Layer 7 of a small transformer language model trained on English Wikipedia (10 layers, counted from 0, width 64).
A neuron's activation on a vector x is SiLU(gate . x) times (in . x), where the dot is the dot product.

Input weights of the MLP neurons that the questions are about. A number n stands for n times 0.013.
n6 gate: -1 0 -47 0 -33 9 5 -37 11 -16 36 16 16 0 -12 -29 54 12 -27 -10 -25 -41 23 -45 15 -9 0 9 1 12 -9 14 -4 -6 -14 -30 -1 -18 -19 30 15 21 -15 14 15 21 -11 -25 12 -19 -18 8 1 -12 20 20 -45 18 56 -59 -9 -38 -27 19
n27 gate: -1 -18 6 -24 -58 -14 -6 8 30 40 12 25 -11 13 -9 42 27 -23 38 -3 35 -22 -1 -6 -2 8 -57 -10 16 3 -16 12 1 12 -12 6 30 15 9 25 -10 38 -6 -18 0 32 -45 8 5 -14 -63 12 8 -85 -35 43 64 -15 36 -19 -54 -25 14 -17
n49 gate: -23 -47 11 29 4 -13 20 -44 9 1 -6 -20 -26 52 2 26 -21 -27 -22 8 -22 0 -11 16 -29 15 3 30 18 -21 35 -13 24 41 -16 19 13 21 -1 -42 35 13 -3 -17 19 -15 -20 -34 35 5 10 8 9 -13 -6 -18 -25 -23 -21 34 4 -38 36 -41
n84 gate: 3 -17 25 -30 -41 -4 -13 35 33 11 -54 -47 -30 -18 15 18 3 -28 -47 12 9 -2 13 -9 56 -5 4 44 12 36 -10 -4 22 14 -10 33 -14 -9 42 9 24 22 -16 21 6 -22 32 -2 -23 10 -41 7 -35 -11 -36 39 -40 3 25 67 -30 20 27 43
n139 gate: 3 5 -2 -12 -22 -24 1 38 -11 -23 -21 -42 31 -4 28 4 -7 21 4 -10 1 22 -32 -10 -2 -38 -49 -34 16 4 16 29 60 -35 34 -42 -34 -14 26 2 16 -1 -3 -17 -11 -49 27 38 43 -13 34 -18 3 -10 2 45 4 -20 -30 -26 -14 29 32 16
n141 gate: 48 -5 -3 -8 -41 -10 -10 17 -13 13 -4 -12 53 -28 9 -7 25 9 11 -8 -8 33 -58 -24 63 22 -9 -7 14 -1 -20 11 1 2 -17 -44 -6 -13 31 0 -92 7 -42 11 2 13 2 26 -9 -2 3 -4 -7 26 -2 2 -10 -55 2 -42 -36 -8 -2 9
n154 gate: -24 -8 -1 -16 -1 -23 -19 22 17 22 -44 17 13 4 -6 -3 -2 29 10 -36 27 1 25 36 -20 -15 -38 23 8 37 34 39 -34 -54 4 6 21 -26 9 8 -3 -24 44 21 -14 3 16 -14 10 40 -48 38 30 24 27 -25 34 -20 -29 -64 17 -20 28 -7
n164 gate: 35 -6 -28 -16 -22 -28 48 35 -23 8 -12 -14 24 -8 -10 -41 16 -16 -9 4 -16 -34 -10 43 -24 65 8 5 -69 -12 -35 18 6 -27 -15 -39 -36 40 -23 -24 19 23 48 -18 13 -23 40 -20 27 18 -7 -15 -5 -19 -2 5 -10 -36 -23 -15 2 0 11 -38
n176 gate: -20 -23 20 28 20 -31 30 -28 47 -25 18 17 1 36 -42 14 -23 -31 -6 -32 -18 7 32 -1 -45 1 -62 32 -11 8 13 -1 19 -18 3 11 -15 16 -10 -1 -12 -3 11 14 -13 -10 6 -12 25 -14 38 -6 13 -15 26 -29 -25 -11 -10 5 48 -30 -4 -9
n183 gate: 7 11 6 -41 14 22 33 0 9 58 -21 36 22 -9 1 -1 -7 15 -27 5 8 -16 -10 19 -25 -26 32 37 -54 40 20 2 -7 16 -1 -41 -9 -47 9 30 22 16 -17 -33 17 9 14 -7 19 -36 3 -41 3 29 -2 -1 -43 65 -6 -34 -17 25 2 -12
n188 gate: 9 11 -16 -57 19 -44 15 -24 -29 -17 33 -7 -10 6 19 17 29 -18 -10 3 -14 2 10 -6 -15 19 -25 -4 8 -20 -17 -5 31 -1 -14 -35 -1 -15 -19 22 8 -13 38 40 17 -2 44 10 29 -13 -77 36 -37 8 1 31 8 28 -23 -23 -8 -18 -24 -37
n211 gate: 7 -20 -6 17 19 -21 2 32 -4 -13 -38 37 41 26 5 -11 45 19 -12 -13 -16 24 -11 -18 12 31 8 -39 48 -3 -28 -11 28 -12 -3 35 -43 -17 -2 -42 -29 -39 10 -60 9 -6 -33 8 9 16 -23 0 -21 3 -10 1 36 13 8 -42 12 33 19 8
n219 gate: -2 -5 -15 -3 -27 -5 33 -29 13 5 -31 -35 26 30 29 -28 -28 -20 18 10 17 24 11 -19 11 -44 -26 2 37 27 21 23 -43 39 19 -19 -26 32 -21 49 -28 7 17 47 40 -21 19 -57 -13 -1 -16 -30 -26 6 1 17 -8 13 11 -2 0 12 9 55
n234 gate: -45 -28 20 -22 25 -27 17 15 28 6 1 2 0 23 13 2 -40 11 -43 -84 22 17 7 7 -33 16 11 30 16 -9 -8 7 -36 15 33 -42 3 39 -2 -46 20 13 31 -52 18 -4 20 -7 18 12 38 -54 42 -28 4 -8 -40 26 -27 -1 28 2 -25 -9
n244 gate: 58 -13 -27 8 -1 54 -17 22 -49 15 15 8 -45 4 -15 46 28 12 -17 -8 -39 -1 13 3 -47 27 -17 -9 -20 -13 -17 38 16 26 -4 -2 23 0 48 -12 23 37 -27 30 7 -3 -23 44 6 0 17 63 24 19 20 -16 29 -19 26 20 25 -22 24 -10
n255 gate: -14 -13 -8 10 4 -14 33 24 30 3 -15 17 -13 28 -21 5 4 -46 -40 21 9 28 -17 16 1 -2 -12 3 7 9 51 45 -12 20 40 -3 -21 -33 9 -4 2 5 -11 -3 30 -1 -3 8 -32 -39 -13 16 -3 -19 -33 22 59 -20 -41 34 -43 -20 8 -9
n6 in: -22 6 4 -21 20 -16 -7 -29 -13 28 14 27 -23 68 -21 27 -5 6 5 -15 -15 -52 -1 -4 -8 -4 -9 20 -12 -22 -11 17 4 -3 67 24 -4 54 -10 4 -34 -51 15 -25 -20 -14 -37 -11 29 41 38 21 58 -6 -42 15 24 -8 -18 9 -10 -5 5 -25
n27 in: -10 31 -41 2 -12 7 -9 -23 -2 64 -64 53 -14 1 25 22 -35 -26 -4 -3 -21 -55 39 -2 25 -20 -11 -5 -6 29 29 -12 -57 -5 -4 60 -6 21 -16 -8 46 -32 -22 6 -9 36 30 -24 -43 -1 13 11 -28 26 -40 -34 -41 -49 33 5 27 31 16 57
n49 in: 30 -23 -11 -34 -29 46 -15 -11 10 19 -14 27 -15 83 45 15 -8 -21 -2 18 2 17 -31 22 -24 29 -21 -6 3 -15 1 7 -4 29 37 27 16 -29 -7 10 2 13 1 -1 2 39 29 1 -12 29 -13 -27 36 21 -4 -5 -13 6 24 33 11 8 8 -26
n84 in: -56 24 2 -22 -2 3 6 19 50 29 -21 35 -19 3 -3 -23 -47 -35 4 26 -8 -16 -22 -26 -4 -12 -20 -17 29 13 -13 1 13 -8 26 11 -19 8 -4 26 31 16 38 -9 14 -8 -18 -30 -16 -33 -28 2 7 20 25 48 45 -22 -28 -13 -34 29 1 -41
n139 in: -17 -19 -13 1 -9 17 49 -17 37 1 54 -19 1 -4 -33 -33 -33 15 -11 -16 -37 -32 38 -32 -26 19 -18 30 -12 12 42 -38 27 -7 -41 -1 3 15 -35 1 1 50 1 -33 41 28 5 5 46 24 19 9 11 57 8 51 4 27 -8 5 -5 -39 -25 43
n141 in: -16 24 -46 -7 65 8 23 -43 -13 -3 6 -51 -24 -27 25 24 -1 -26 12 -19 -1 -14 5 -34 -15 31 1 11 33 19 39 21 -6 20 18 -5 2 -15 18 14 14 -25 19 45 -1 35 20 11 16 1 -34 -5 23 23 -11 -6 -41 32 -33 -26 -5 -26 -32 -5
n154 in: 38 6 -5 -22 27 -19 -48 11 -49 8 36 -15 -22 -1 -11 10 -15 19 26 -1 21 31 7 9 15 39 -13 5 9 3 50 -11 -13 -61 -2 25 22 23 8 22 -47 -52 -8 -12 -2 -5 -50 -19 10 -22 -10 12 21 20 6 -19 15 -45 50 29 20 23 -6 -19
n164 in: 44 -9 -34 23 23 41 27 52 28 38 22 -21 -10 22 -40 -1 -47 12 -37 8 -8 -62 4 11 -8 -7 1 32 7 8 39 17 -44 -43 -2 -29 17 3 -79 48 16 6 12 -22 -20 19 -1 -48 -15 -20 43 31 11 -3 10 19 11 -25 -35 10 -17 0 -43 -66
n176 in: 6 -4 -9 25 -4 19 26 -50 30 12 8 -15 -7 21 0 11 22 -21 10 1 11 5 -7 -11 -44 3 -27 -26 41 -32 23 -5 -10 6 -3 13 8 -25 -20 -2 9 -24 -1 6 -12 -40 30 -1 17 -61 19 16 -11 12 29 -11 -11 11 13 24 -15 7 -10 1
n183 in: 21 -1 -10 -45 -33 -12 35 2 -38 50 -38 18 21 -9 -10 -18 -16 1 -8 2 28 -18 -22 -7 -15 37 -12 29 -48 30 11 25 -9 -6 -19 -36 46 4 -16 37 -9 25 27 16 30 -17 -2 22 4 -67 10 -35 19 29 -6 13 -18 10 52 18 -21 51 -17 -29
n188 in: 10 28 -4 11 47 -41 -10 -3 -43 -41 16 -21 -6 2 -2 47 -48 -26 -6 -28 -18 27 13 -5 -25 32 -4 21 -6 32 -4 -2 2 -14 -49 16 -6 -14 -15 31 -24 34 39 -13 14 0 43 14 -1 10 20 6 29 -16 -30 5 -43 8 -32 -4 47 -7 -59 -19
n211 in: 32 -13 1 -4 -7 -7 -44 9 -5 -14 -11 -23 11 24 50 -7 -22 64 1 -12 -36 -25 -15 -9 -10 45 33 9 10 -16 -3 -9 26 13 26 33 -24 26 5 27 6 -4 -12 -2 10 -48 15 25 52 36 -1 -24 18 -28 -65 -25 23 5 -19 15 -15 -33 -5 -56
n219 in: -43 -51 1 -28 -24 -15 -43 29 3 31 46 38 -33 -30 26 -23 -47 -25 1 5 32 -7 42 11 -24 3 42 -33 -7 18 -9 -55 21 -33 -17 -27 -22 14 -25 -32 5 2 15 -29 5 -2 7 22 -2 3 14 3 -2 28 -3 42 -5 44 -2 -8 -14 18 2 9
n234 in: -5 -27 22 -12 31 -1 -24 35 20 -4 -24 3 5 15 1 31 18 12 8 -82 58 -6 -32 -10 -22 6 -35 44 -20 2 4 -17 -29 50 19 -3 12 32 -32 -1 4 5 27 -45 -45 18 0 -1 -1 -26 29 27 44 -22 39 -28 -61 30 18 4 33 -19 14 -9
n244 in: 12 -35 -11 -24 24 31 3 -8 41 11 0 -51 -3 3 -31 -21 -34 -21 -15 -34 -20 9 14 -18 -1 -18 -19 -15 18 -21 -5 -22 3 -28 -10 -20 6 61 31 6 55 -2 -5 -28 2 16 -24 71 11 2 -22 18 2 29 7 -3 -17 -5 -56 15 24 -16 -5 61
n255 in: -12 23 -24 48 20 11 8 -33 -8 22 24 10 -35 24 -27 8 -27 18 9 45 9 22 22 22 -30 4 2 14 -34 23 21 7 45 33 -6 37 9 -9 -4 24 32 -3 20 18 13 -24 -35 16 2 -33 34 1 -11 -28 -9 -1 -40 -19 32 40 -8 2 4 -36

Each question shows a token from some text and the vector x that enters the MLP there. A number n stands for n times 0.17.

" House": 4 7 15 55 -27 4 16 -26 8 29 21 7 -21 36 47 -25 18 -4 21 -9 6 2 -8 -6 -3 -2 -6 -19 -5 16 29 24 8 -29 -5 30 41 20 5 12 17 -39 4 0 -7 9 -17 -13 -15 -14 -13 26 -1 8 -42 -9 -20 22 -7 10 -9 -14 13 -14
Which neuron fires most, and how strongly? n27, at about 170

" won": 5 -30 39 12 1 -12 65 -4 -28 -13 -1 -11 -37 -36 17 -3 10 15 -11 26 -5 -11 16 24 -17 1 3 15 6 -9 -22 13 -5 -64 22 -7 14 40 -51 -7 -24 -4 -27 14 -51 -27 -11 -21 -36 10 -20 13 -5 1 -31 -4 -13 13 -19 0 -39 -19 3 -10
Which neuron lights up most? n164

".": -6 -24 9 16 -15 -14 -35 4 -9 -12 10 -26 -32 35 36 3 -44 -1 -4 -1 3 -11 -3 -5 -3 11 -2 17 3 0 -9 29 13 12 4 27 -8 11 5 -2 5 -23 -26 7 -17 18 17 14 -7 -19 -22 -6 18 16 17 -18 -2 12 -9 -12 -61 3 -25 16
The two highest activations, in order: n49, n84

" to": -4 -12 21 26 12 -11 24 7 -4 -5 9 -39 -28 -34 9 -4 18 0 3 21 14 -21 -8 18 -18 -10 -10 2 5 15 -12 13 13 -51 16 -10 -4 44 -21 -4 -1 -28 -8 9 -12 -7 -3 -36 -12 -4 -7 -3 8 -13 -18 -20 -19 25 -23 -28 -32 -6 -4 -1
Which neuron fires most, and how strongly? n164, at about 160

"0": 19 -20 11 24 -6 2 -9 -24 -5 -2 -4 -17 -40 4 15 1 -18 4 -20 -6 -4 -13 21 -19 19 3 7 7 -14 -24 0 31 16 -16 1 1 -11 2 2 -19 -43 -33 -21 21 3 23 -18 23 -38 39 9 8 -7 43 10 -14 1 17 -37 -31 -4 -5 -1 25
Which neuron fires most, and how strongly? n141, at about 140

" ===": 18 -29 7 21 -8 -37 2 4 -4 -25 8 -2 -9 -19 -19 -23 12 -14 -11 9 -8 -2 -38 3 3 -8 -5 -20 -9 12 -21 22 11 -44 5 48 29 31 -3 -11 -26 -27 -21 28 -43 -41 -22 4 -19 -16 -26 -3 -18 7 -21 -10 32 35 -40 -1 -3 -42 -17 12
The two highest activations, in order: n211, n154

"ew": -7 5 32 40 1 -20 7 10 23 -6 7 -45 7 19 10 11 29 -12 9 -24 30 -23 7 4 11 -12 21 -18 12 -3 14 23 -2 3 13 -3 31 -15 -22 -10 18 19 -18 25 14 -1 -7 -26 -8 -27 1 -10 21 -9 -15 -25 -13 2 -12 25 -34 12 3 8
Which neuron lights up most? n234

" S": -10 -24 16 56 11 6 15 4 9 -10 -21 0 21 47 22 31 4 -10 -12 -27 3 -14 10 -11 -24 -5 35 18 -29 -10 29 23 27 -2 8 7 11 12 -9 -15 -12 -22 -18 11 -13 29 7 8 -13 28 -5 4 -18 0 -10 -17 -23 41 -40 15 -19 23 -26 -1
Which neuron lights up most? n234

" Mat": 42 -4 30 29 4 11 34 -18 24 18 9 -15 -5 18 29 42 17 -17 26 -12 11 -36 -12 -4 -20 -23 35 3 -17 -4 15 20 9 -8 11 -24 30 0 10 -28 -11 -1 -21 -1 -7 19 -11 26 -22 -6 2 -17 -11 25 26 10 6 40 -11 -29 3 26 -25 -14
Which neuron lights up most? n183

"2": 22 -31 19 33 -23 -33 16 8 -24 16 13 -21 -38 -3 0 15 -28 1 4 -11 1 14 13 -4 19 -4 8 -3 -13 -23 -28 5 1 0 -1 20 7 -9 1 -21 -20 -14 -10 15 -12 2 -5 23 -6 -5 -4 9 -4 53 5 -9 -16 -1 -21 -12 3 -1 -9 -9
Which neuron lights up most? n244

"ing": 27 19 33 65 1 -3 3 16 -22 -13 26 13 8 -10 26 -15 11 -21 8 25 -6 -2 7 -10 -7 -13 20 13 -10 14 -13 22 13 -49 10 -11 31 20 -13 1 -15 -12 -17 -4 6 23 4 6 -31 -11 -11 12 -1 25 -4 7 -35 -3 -26 -4 -18 17 1 -6
Which neuron lights up most? n164

"up": 19 -18 20 73 -5 -34 30 -4 -5 16 6 -8 -15 33 5 -16 -14 -13 -8 8 -18 16 -5 -18 -18 -7 7 7 -4 29 5 26 8 -32 22 2 25 -9 -10 -3 -16 -28 1 13 7 0 -19 12 -6 -31 -5 33 13 13 -23 -2 -28 -1 -28 -10 -28 8 7 26
Which neuron lights up most? n255

" min": 24 4 -29 12 11 -7 3 -18 12 2 6 -12 -24 33 9 44 -2 2 -15 25 5 -23 16 -10 -19 -30 24 -1 -40 0 3 -6 -13 -16 -15 18 45 -1 -20 17 -2 37 -30 32 -13 -9 2 -35 -4 -28 -7 -20 26 15 32 -6 -44 43 -19 -23 -19 2 -39 4
Which neuron lights up most? n183

"===": 10 -9 25 28 -30 6 -6 18 -7 14 -15 -19 -11 -11 19 -39 -25 -20 -17 24 -23 9 4 -6 -20 -13 -44 7 -40 -24 -8 -7 25 -8 29 46 6 52 -3 -20 -10 -16 -18 18 -23 0 -21 36 -46 13 -27 -7 -4 29 -37 3 -14 18 -45 -11 18 1 0 32
Which neuron lights up most? n244

"5": -2 -18 9 24 13 -29 21 -29 -12 -13 15 -22 -51 43 16 -11 -2 6 11 -4 0 3 39 -29 -3 17 12 -11 3 5 -7 45 1 -38 3 30 -1 -11 -6 27 -41 -18 -4 6 -11 -3 -3 -15 -14 -4 -2 18 4 35 8 -39 -7 -10 -35 -25 7 -23 -12 9
The two highest activations, in order: n154, n176

" ": 10 -49 6 16 -17 -6 13 -11 -29 -32 -2 -13 4 6 19 -27 -24 -12 0 0 -8 -22 30 -21 28 -19 2 -7 -4 -1 8 16 19 -11 -9 30 -7 10 -9 7 -26 4 -9 1 -4 -2 -23 29 -19 1 3 -4 -14 23 0 1 8 11 -33 4 -12 8 -10 12
Which three neurons fire most, strongest first? n219, n139, n211

" episodes": -2 4 -24 14 -43 -23 4 -25 7 -12 27 -32 -35 28 31 27 -6 -1 -26 21 -19 -18 4 -5 1 22 0 -18 20 -20 -13 30 28 -36 20 -4 31 10 -39 15 -9 -16 0 33 0 16 -33 -1 -1 -8 -16 8 25 29 0 -8 -40 21 22 -10 -20 -22 -20 -15
Which neuron fires most, and how strongly? n6, at about 320

"m": -7 -19 3 64 -3 -4 12 -7 -19 12 13 9 7 22 -15 -14 -6 -1 -23 -2 -1 -7 10 1 10 -31 25 16 -12 16 4 20 16 -11 19 26 35 23 -7 -4 -1 19 -7 12 2 24 27 10 -19 0 5 6 -8 14 -2 -19 -24 11 0 29 -6 22 -37 13
Which neuron lights up most? n255

"lo": 11 11 27 67 2 -20 5 -2 -17 -17 0 -23 8 44 21 5 16 -21 9 8 -13 -21 -21 2 -4 -8 -13 -9 -15 -11 11 11 15 -2 -12 15 31 -22 18 -35 -1 18 -22 21 14 31 14 10 -20 1 11 -20 8 14 16 -13 -18 6 23 9 -24 29 -11 -10
Which neuron lights up most? n49

"W": 20 -11 23 38 -29 -23 43 1 3 -2 -23 -24 20 38 -3 11 -4 -9 18 -58 11 -20 11 -6 27 -17 -11 -1 19 -20 23 34 41 -3 25 3 24 5 -10 -17 16 9 -6 12 -23 26 -6 -2 21 6 -8 -9 7 21 -8 -51 -19 23 -1 -1 -20 32 -30 -14
The two highest activations, in order: n234, n176

" |": 0 -11 13 31 -10 -11 15 15 18 11 -3 -8 -45 20 25 -7 -16 3 6 -2 -15 -20 -8 -8 -17 -3 -52 27 -9 6 -2 5 14 -31 -6 24 -1 33 11 -2 -16 -21 -23 2 6 14 -1 -2 -19 3 8 11 -4 -5 -9 6 -16 21 -30 -3 -25 12 -8 7
Which neuron fires most, and how strongly? n84, at about 65

"|": 2 -19 39 -6 -10 10 -1 -22 -8 -4 9 3 -27 -17 37 -5 -1 -10 -20 20 -4 -11 0 -11 -31 -8 -34 11 -21 -14 -25 10 16 -17 -1 15 -7 30 -9 -24 -4 -30 -25 26 5 26 21 -1 -16 2 -17 19 -2 -7 -12 9 -20 -24 -23 -15 12 14 3 14
Which neuron lights up most? n244

"6": 3 6 4 14 -3 1 10 4 -32 18 7 -22 -44 6 12 12 -13 2 0 -9 4 11 35 11 -18 -10 -2 -3 -13 -21 -25 22 14 -18 2 14 21 -16 -2 6 -18 -22 -32 5 -16 18 17 -1 -17 -18 -6 -12 52 63 17 0 2 -16 -34 -54 2 -14 -23 23
Which neuron lights up most? n154

"en": 7 -23 9 64 16 -4 37 -3 -3 -11 21 -4 -25 36 22 11 2 -15 -3 21 7 3 12 -3 2 -28 23 -19 16 6 0 27 -7 -20 24 -1 25 -10 -2 -8 -1 4 0 13 -12 1 5 -9 -26 -18 -4 20 -6 7 -13 -33 7 -5 1 6 -14 -1 -11 0
Which neuron fires most, and how strongly? n255, at about 140

"c": -5 -15 18 87 10 -7 -24 -17 7 17 0 -4 19 -3 23 3 1 -25 8 3 12 -25 -28 -16 -2 -48 17 3 9 -6 30 27 27 -12 4 20 10 -10 -19 -13 13 -5 -34 -8 -1 47 -2 19 -14 -8 9 -24 7 41 17 -25 -13 16 -15 19 -25 30 -10 1
Which neuron lights up most? n49

" %": 28 11 7 -18 -18 1 -12 -37 21 10 6 -17 -26 -23 40 3 -7 19 0 -1 3 -20 -1 2 -25 -7 19 -35 21 -22 17 36 38 -27 -9 -3 19 -4 -30 -9 7 -41 -15 -2 -2 10 -2 24 -13 -7 -45 -35 44 40 22 -13 -8 37 2 -42 -12 20 -19 20
Which neuron lights up most? n183

" A": 6 -9 35 45 6 11 -14 -7 -4 0 -9 -15 5 50 16 23 19 -10 3 -38 20 -15 -4 -11 -21 14 -4 14 -22 -40 4 3 5 -26 2 20 5 16 -5 -13 -1 -33 -5 -2 -5 33 -3 -3 4 13 -8 -12 -16 0 4 1 -8 9 -33 -10 -36 13 -39 -10
Which neuron lights up most? n234

"1": 10 -8 9 18 -8 -16 -29 0 -22 -16 29 0 -35 -21 26 11 -3 0 -15 14 6 -6 15 -43 34 20 -26 16 -15 -1 -8 28 20 16 -31 35 -6 -19 -29 13 -33 -23 -9 24 2 17 20 5 -30 40 6 5 -8 19 18 -19 3 13 -19 -22 -11 -5 -16 37
Which neuron lights up most? n141

"==": 23 -30 27 36 -46 14 -10 -3 -9 2 -25 -33 -18 -22 1 -34 -30 -19 -12 30 -27 15 0 -2 -19 -23 -33 1 -41 -26 -27 -4 22 -25 29 44 21 57 -7 -16 -1 -12 -14 10 -6 7 -59 15 -42 15 -46 -21 -2 25 -18 -15 -2 30 -51 -3 29 14 -10 40
The two highest activations, in order: n244, n219

"\n": 26 -12 33 4 -18 -9 9 -13 -34 -28 -46 0 35 -11 15 -36 -17 -10 -21 1 -4 4 -13 -4 -39 8 -14 -13 -42 -6 -38 6 46 -38 16 15 24 19 -24 -38 -26 2 -13 21 -21 -21 -51 9 -10 5 -32 4 -9 13 -27 -23 9 21 -33 -9 -4 -5 -2 38
Which neuron fires most, and how strongly? n211, at about 140

" Party": -1 15 34 5 -47 -2 -34 -16 19 7 -10 -2 -36 -12 38 -16 29 23 -9 0 -4 1 28 -18 -30 -4 -4 -4 -14 4 48 11 28 -21 -2 -1 21 7 -12 -38 -31 -45 -7 23 3 22 -16 16 -17 -3 -32 -16 12 -17 -1 -3 -18 44 -4 1 -39 -16 3 10
Which neuron lights up most? n154

" Com": 36 -7 -4 63 19 13 2 6 -14 18 1 3 36 19 2 17 -7 -2 6 2 -3 -31 19 11 -3 -36 1 -8 -26 10 26 -35 25 -22 49 16 38 17 -10 -4 -7 4 -8 23 7 40 -13 -2 -15 18 -41 10 -6 43 7 -1 -26 0 -7 12 -12 15 -17 10
The two highest activations, in order: n244, n154

"e": -19 2 5 70 32 -14 45 -1 10 -2 24 5 -7 31 21 -3 9 -31 13 -1 -8 -17 -9 -25 6 -15 -15 18 2 10 -2 17 1 -19 -8 19 30 -3 1 -6 16 -9 3 22 21 -6 -34 -8 -14 -21 5 6 -12 13 -15 2 -19 13 -3 13 -30 -10 -14 -3
Which neuron fires most, and how strongly? n255, at about 240

"adu": -15 -37 2 55 -15 -6 32 8 -7 -3 47 2 1 31 6 -20 22 -19 37 25 10 -1 -16 -21 -7 -14 -15 -5 5 2 29 10 -12 -31 22 42 13 -15 -13 -35 5 14 5 9 -2 5 -19 -18 -11 -24 -18 -3 -2 -12 -27 21 -17 -6 -20 19 -6 -12 15 4
Which three neurons fire most, strongest first? n255, n176, n49

" P": -3 -20 3 14 13 -20 21 -12 2 36 -9 -39 26 67 11 39 -5 -15 -8 -34 34 -8 3 2 -34 -27 11 4 -1 -17 18 15 33 7 4 11 20 -1 -36 -20 13 -17 -41 26 -8 22 12 10 -11 -5 -1 -9 20 24 24 -1 0 31 -36 -11 2 27 -27 -2
Which neuron lights up most? n234

"rom": 25 -13 13 79 21 -24 10 -36 -14 -8 6 11 2 53 -12 29 8 16 10 18 -12 -12 -7 6 -4 -17 12 0 4 -2 5 26 19 20 -15 17 7 -16 -1 -17 29 14 -26 34 27 17 25 9 -19 -3 -25 -18 17 -1 -5 0 0 17 -10 6 -7 19 -26 22
Which neuron fires most, and how strongly? n255, at about 140

" Notes": 9 15 3 36 -31 -28 15 12 -26 -13 1 3 -8 -4 -4 29 11 1 5 -10 -14 -15 -25 0 -34 1 21 -21 11 23 9 3 20 -43 25 5 32 9 -50 -22 -23 -25 23 16 -1 9 -24 -22 -4 -19 -19 -9 21 39 2 -7 -27 -3 -30 -12 -14 14 -13 -4
Which neuron fires most, and how strongly? n154, at about 100

" Comp": 24 2 9 43 2 -1 20 -21 -35 5 11 -1 -1 4 31 -9 -6 -27 16 -17 14 -21 -16 -6 -44 -29 6 2 -37 5 30 12 14 0 5 20 39 -17 2 -7 0 -23 -30 40 15 33 -3 56 -36 35 -20 -8 34 30 14 6 -2 9 -10 6 -10 36 -11 0
The two highest activations, in order: n183, n244

"3": -1 -11 18 32 -11 -22 12 3 -22 20 15 -14 -49 13 -12 7 -11 6 -8 -14 -2 2 17 -2 -1 9 4 2 -22 -9 -21 29 -4 -12 -1 27 22 -2 1 -47 -4 -7 -8 18 -24 3 0 33 -13 -9 9 8 23 44 -4 -18 -9 7 -39 -44 -12 -6 -20 -13
The two highest activations, in order: n244, n141

" July": 20 -26 -2 6 -2 -41 24 -52 -1 -26 35 3 -40 59 26 22 -15 17 -7 3 2 -38 -27 1 -12 -1 7 18 -23 -6 1 34 21 -29 -34 25 6 19 -1 -6 -44 -33 2 23 -2 -1 -1 -16 -7 -30 0 35 19 18 -33 -14 -7 27 -7 -40 -3 2 -17 -5
Which three neurons fire most, strongest first? n188, n6, n176